Layer 5 of a small transformer language model trained on English Wikipedia (9 layers, counted from 0, width 128). Numbers have three digits each and are written without spaces.
Take only the direct path to the model's output, skipping the later layers: a vector added to the residual stream pushes a token's score in proportion to its dot product with that token's output vector.

Output vectors of the tokens that the questions are about. A number n stands for (n - 500) times 0.007.
"onic": 512476484490456436452490514506598502576497393414569575525441552533456543390480466532412480417531550472476498473481510510559558478508428496500490571606563605508535569419580546475440540528469429422450451450501407561538423546586422542551550510540538519550432563480396515580456510508489540447614547524506450551502614459557584466402512435484562505482486521473461485309536526490424390526545
"ired": 501480488463432419451584538464651428559503528400444492518407525561495411510453406544552450481402465472546596396464553497502517636505529489504408527455529510497543496554440579487439500502488451520517591459449493531453511554465556608521522531505440475493557483481358515671542419467457482479553447472550456417516424500512445477539476540498515430557514438428437573400455462443473512586475
"gl": 506541474539560457488451528516598452502529421452505493524574486489515449550476553383483445404438508540532487482445545544405562446525498585500524547481563502519482564436555449549437430411458498437524490449512481405613505424538506427549470441500546513400506494494510515515471504562490458404470387552514483430515486445465682506417495421412557488487396396492471560372460507500559477473513
"Film": 516543488389504484454546560458646455519503475469549514549498456525566471442466495602592474519483597514511602536463567534441501544472535515504467658501474486381601533462591437524490486538479549530480513462473472543520457499546522447419470519577510507493544524479343589605570532539468476463548434569503473327517541517484578473468464427656573584532510433526481442325454517530476478431530
" Apps": 528485454374555397472513599453525494494533476437540462476410536542469533609478470487525490462429544524583574467465607512433447414506416613503368635532546461371506583439477502446516534377404510415498534245412540461498435479535506560506504543582439578506593586577462565454570516458508586483591509477461425466466555526554543500502610488596437592640617591542365436379440651452540485521570
"ilities": 514523470575537424528563555458549558510552361426412612531468503470449467441454459466536506399466464532488532397432413597391518443428409568504457502543611416458522614526510537466409392482383477477408516500446470465602432544580414475579560524507531546480586426454393482515604541423370496543472418414480476465457554525471551364535592370599520480564571503576441572388406548527551466489445
" Order": 529500497454493510468483530442497464597581443427506504514460595533569384491584532513539478564501503521485564560459586552394518569397410496501498491559520431428553518432626509480415562514489519451422523521499474464543468509507509510458548505593486480533523548516434501464453567470446514527461487489568481513471596500464498467540454430394535529524581522505425470455523631486553463440540
"ient": 489573477459479572402538539503618446520485429437494493445391577548531510539403542399465563533526478507554451536411538424547468406500502605502512468549436514457465506478536576525472406459536465480426509507452386486490394518457488500538553494490558529495527487559411454547417491512461484466493512566567434523424580580484541375548557571528589508476448490497532589455469528502600390470564
"ized": 512543498525504456492416501481612476566569422540465586467454559444482457565528471522503502586476423417510465409552535492412495603485482526501412567495476513529567523533484558547476479518408422532553549550479399510546494555455466562615576614510596413495479475460489526471489525496577538485481444488538427498438459447471524462467495562461492450415553528492415450366441396437493495513579
"rovers": 508539460406472489483498545479622552568500374532449472622435524415532401453459514498610440486478540493549531421520520594455493524523507604506387513450553442454561584443577434500439544451469467458390423385423418568444422525523386491610580496519516506418489449570540575627579467576494530321413419604449401459529604577515624480469452523490611484607518411492492607354515531506572408438490
" speed": 513527479478514479489528549486526460478456432429512562532514516458419448579465512512486510472462506497538546470519512452427526528481463471504529643481514570458614537473591472536411523453412486362517504449514435477533470478487448554517515458543544472572542480487564545519511539496483568526428431518505392478492537464526540471577447429598485468469524484463456568466555416457445487455440
"que": 501494482446521532477502510504572361603524369544460532562447507402607544463453549516531422472391564451583596393520480487573556490552396559501428594525515563451476569484492579523480494512567522485519559446507491491499524492557544510527460459492552477503583542531497514564502500464491512573527446448474512546485524481410646534454588452443420512470513465430428573399529561447488521544522
"uring": 521555469488488527550555483469534517607529459516464503544503553443461359564468458555561526398460513464553465546567526521471556480441429576503462433522534592516495585512553571560526552493449497423528544554561430548543456507525569507528583427532534452488470523495487605552456576495429606488557459483483429361502507461573492457613553428470525514476506463581371541392422478468569454412441
" proble": 527577401308500399408628595400661355594584247416507539642396513516367350486413402497618381342448600443661647415333612393333522553428356727511396630469659313408766642387656398469320449279362452327370533240434318573565332622601379524541458504592710450416692579657455550689398589522387585334422398653563362284569592640393816258442571348500486675669604402611306582025500596380479421517489
"\"\n": 501586499548552503604426509471440446575526517531410519597528494511574452427532498471525469491555410446481413446478512425474539480543485543501449524520530473539617559460600454558386413415481577563454473480526439536490494511570495455437477400515519439544461513529355507564478407447514545470549548507467398370445596484471516476483503474498474540605509485485513434370445533405488507447564
"issance": 509604489457481431542658614513636510674553307430452568568430533451480533538512504581544361541459478428545527446389563467500524587425307490503561422478518404524632606442647497491409544545530425430408563453593434558507508525492492437479537484617505425502581591539481517563556411434389528475532490519430471395570614502440554469513570400516570560502588534618382479313496434463520549556555
"uez": 486593471512489410527527497502542509578484364478550559472507481490351356558461534429493459436406561482554603427386552535447604454467394551504432485537514498545500573461524516528432518418494526396478520414464335468584421508532411453457453573447582591456586561631382483584406452501569468477353502519571538422476550444489472479354573524548523529504514494521464515381500576568448468479498

Each question shows what one neuron of this layer's MLP adds at an activation of 1. A number n stands for (n - 500) times 0.0025.

n276: 479607643596449462392475440526496436465495497423476452532435412481458487525490387509541552443477522539522567568402547474459545444469538383347486493444490510569489559594493510595471503483543464482506482422613408483453589516471533520472469515465479522494504515551445594394528379435538572490492473484479592475477410521433503547480481518475556619594568557548556539561483533490532512539476
Pushed up most: "uez"

n140: 462442434477506556467472373414450565558502532403571541621534536565492476354565605539526581541625600473425462492556514365500555515596481444668522592418565570444577578429411566545559701475469488514549468479521556454596486435394453545518553511518523567604532461494486354568611458382414553571355432510572504412459517435496431539541535483472562595545356504482482570466455424530426621458563
Pushed up most: " speed"

n489: 506557454465481471522626435448558414446418512377498436561597646494481538496447434551517467452428471596522421473553539456433400482433562486579478587424502521602449520457568369450440538483666529424402464448482446436539502529624574437548466567498410541462563533454472521460540476482357494537637604545494489481516605569491550537403505574483531525546537635521591482421485400538627468558442
Pushed down most: "ized"

n3: 432331553516451514595588530530580552421590561611460488578535471536507564466475505584538503535543521527510493521417498420505505542466472417337530556452479471355469478470576519599521479547473524592463602650521454569429513524547517446524505464554440495509460500427525513495459452576518566488494493582340522437437439477481426368548480539532545519423489549469542452469505516506407580615494
Pushed up most: "Film"

n136: 531442497628398489544541496559635549467489506534563461498454464373433513548471567463480470474487614616418433448491472565537486556556427420470416443422428398451539335363405493438542458493505537475506507485545604409438537493493462474445433586474524522569486546580479457458536508516607511493527525545500454423463402533529463411475549469468418482509520584593332459495456525564484417606487
Pushed up most: " Apps"

n352: 474560287482484464510557583452524469512453510393475565545441546504578561530499451511552477510465428482592486519426472462602508622494486464768592469413518547503473431543494504552487542525480431479461520477521439570551487446494465479506491541433396511521535470468522505511571540485429495546517533380494464521551548548461425438430483479544513527519541489577509489468507534518546538521519
Pushed up most: "issance"

n126: 395524695481500520497552546471465413443503552418467448482477608450394447551522468432550415450436515515471479464476620451388531554427489493381487461486411455525517407534417433534488497503385414489525446460557448454520558535548476503532574526616470464533435500386433441591546548551596411395518481466525512454525374514526448436579453475462524509433461519459477500527468550480514513550530
Which three tokens does it push up most, strongest first? "ired", "ized", " proble"

n156: 500558459470492511418510426509459453472511476548523551431452522469533452536544551463592511506494564413432448495467477370569475544530444579713431485441505478519500507496450433354363542525478412588492492536575436487420459530427509436531533462516516547403539547451593369517518503503492607510565566521490463604490536565616553467532515433568454468450492423476481488542528482464540459514453
Pushed down most: "Film"

n163: 549596506376471422463419577593546524536541437538580496425477323456519481497459536547533463585452461598539459523548556431492534338577520377374519457519486365490629515410474533535535469517439531571521516580621535507450542475512479570537412549558457447452475532405520500498500475405424433464534461423559531539539585480507483537518465421474511485504363471525486446495533436561476515502452
Which two tokens does it push up most, strongest first? "issance", "Film"

n66: 454562523582477463517554404509429494500466537470526524485386519574273409580474458502414460504384458452542492535445492339459460584570614494505460509524476412631541464402464512507469415502449360464480547505530547517574459378487481609500487409449488394540607485450573548431471486519609514526469480469492486526572498451483545516472472504573448434369498509470376463521448504597511403375403
Which three tokens does it push up most, strongest first? " speed", "ized", "uez"

n83: 491480558480444541572482539729500515508351490471464534577419486442732518557528492535548508504529493445548522462510479574520519506423500432516484558550484469547515537498546532548386425481557439508516472504387467480467517495594583470454472534536457547531654519464563441484555477411498418563534467623373540710548436541500575506456519410477464509560593469477452389568415625433498625618571
Which three tokens does it push up most, strongest first? "que", "issance", " Apps"

n76: 386504698495493500601412448488442479552441514551454430444449533422521363482502477521569534457458436538414535430482555549462529502531565481369454442420578422510435511484368527548473430471588425580447558523489513458529488622573486598464479467477466507493479522399372369535537449436442400451526487476466535426531457502587479511535530522515619396498402493445521543522445460437442479543587
Pushed up most: "ired"

n16: 351548404432519381500504520583360483549494559564602506542454579518433530496434384502498388508507643614555524527535548439524481452545494453588531432490545557441629496532338486558534538531523617460448491513400332549533450521496610514467578399488539451496507607546500678490435424500614461569468546365429550576624528519579482492523519494456547493583490459523403502596317425515550428551485
Which three tokens does it push up most, strongest first? "uring", " Apps", "uez"

n212: 509509641438521470498519540536454561435483450390431425513497507382498529464510541378492449537329423522457505417512536447506492468488475452240543476485460492409431483568521458484397518460485569497605440572483473478547588445520565458464536435328515484417480526471518525396505439513556423577398500507490560479497475527537459430547500454460444509519457556530525471570418603439571497552517
Pushed up most: "gl"

n303: 509450399557549500533441353381538516451377475466531523410433441596590458537476516389460461413572554590414523498537543653592599518555480387574530498522451470561500391459314493476500572443528552518396423482488433555443541500507599488487539471487496403443509526464476569640424482447532585379608398438587458381523533552564437516544364513520505525502465509510467541452520523417498487610519
Pushed up most: "ired"

n326: 516458410392491457486524474482555582531372495609433377511458502582430451379474454457540424390573517513512482481533525505552511359526509477520598529463466522423518619462416457493416426519512614516485430430404471531466410460541460479507497488628500495419517477569562619455496442361583521515516590500596513599505580545648440504512616404532502446522494550551471426465451443514577480493533
Pushed up most: " Apps"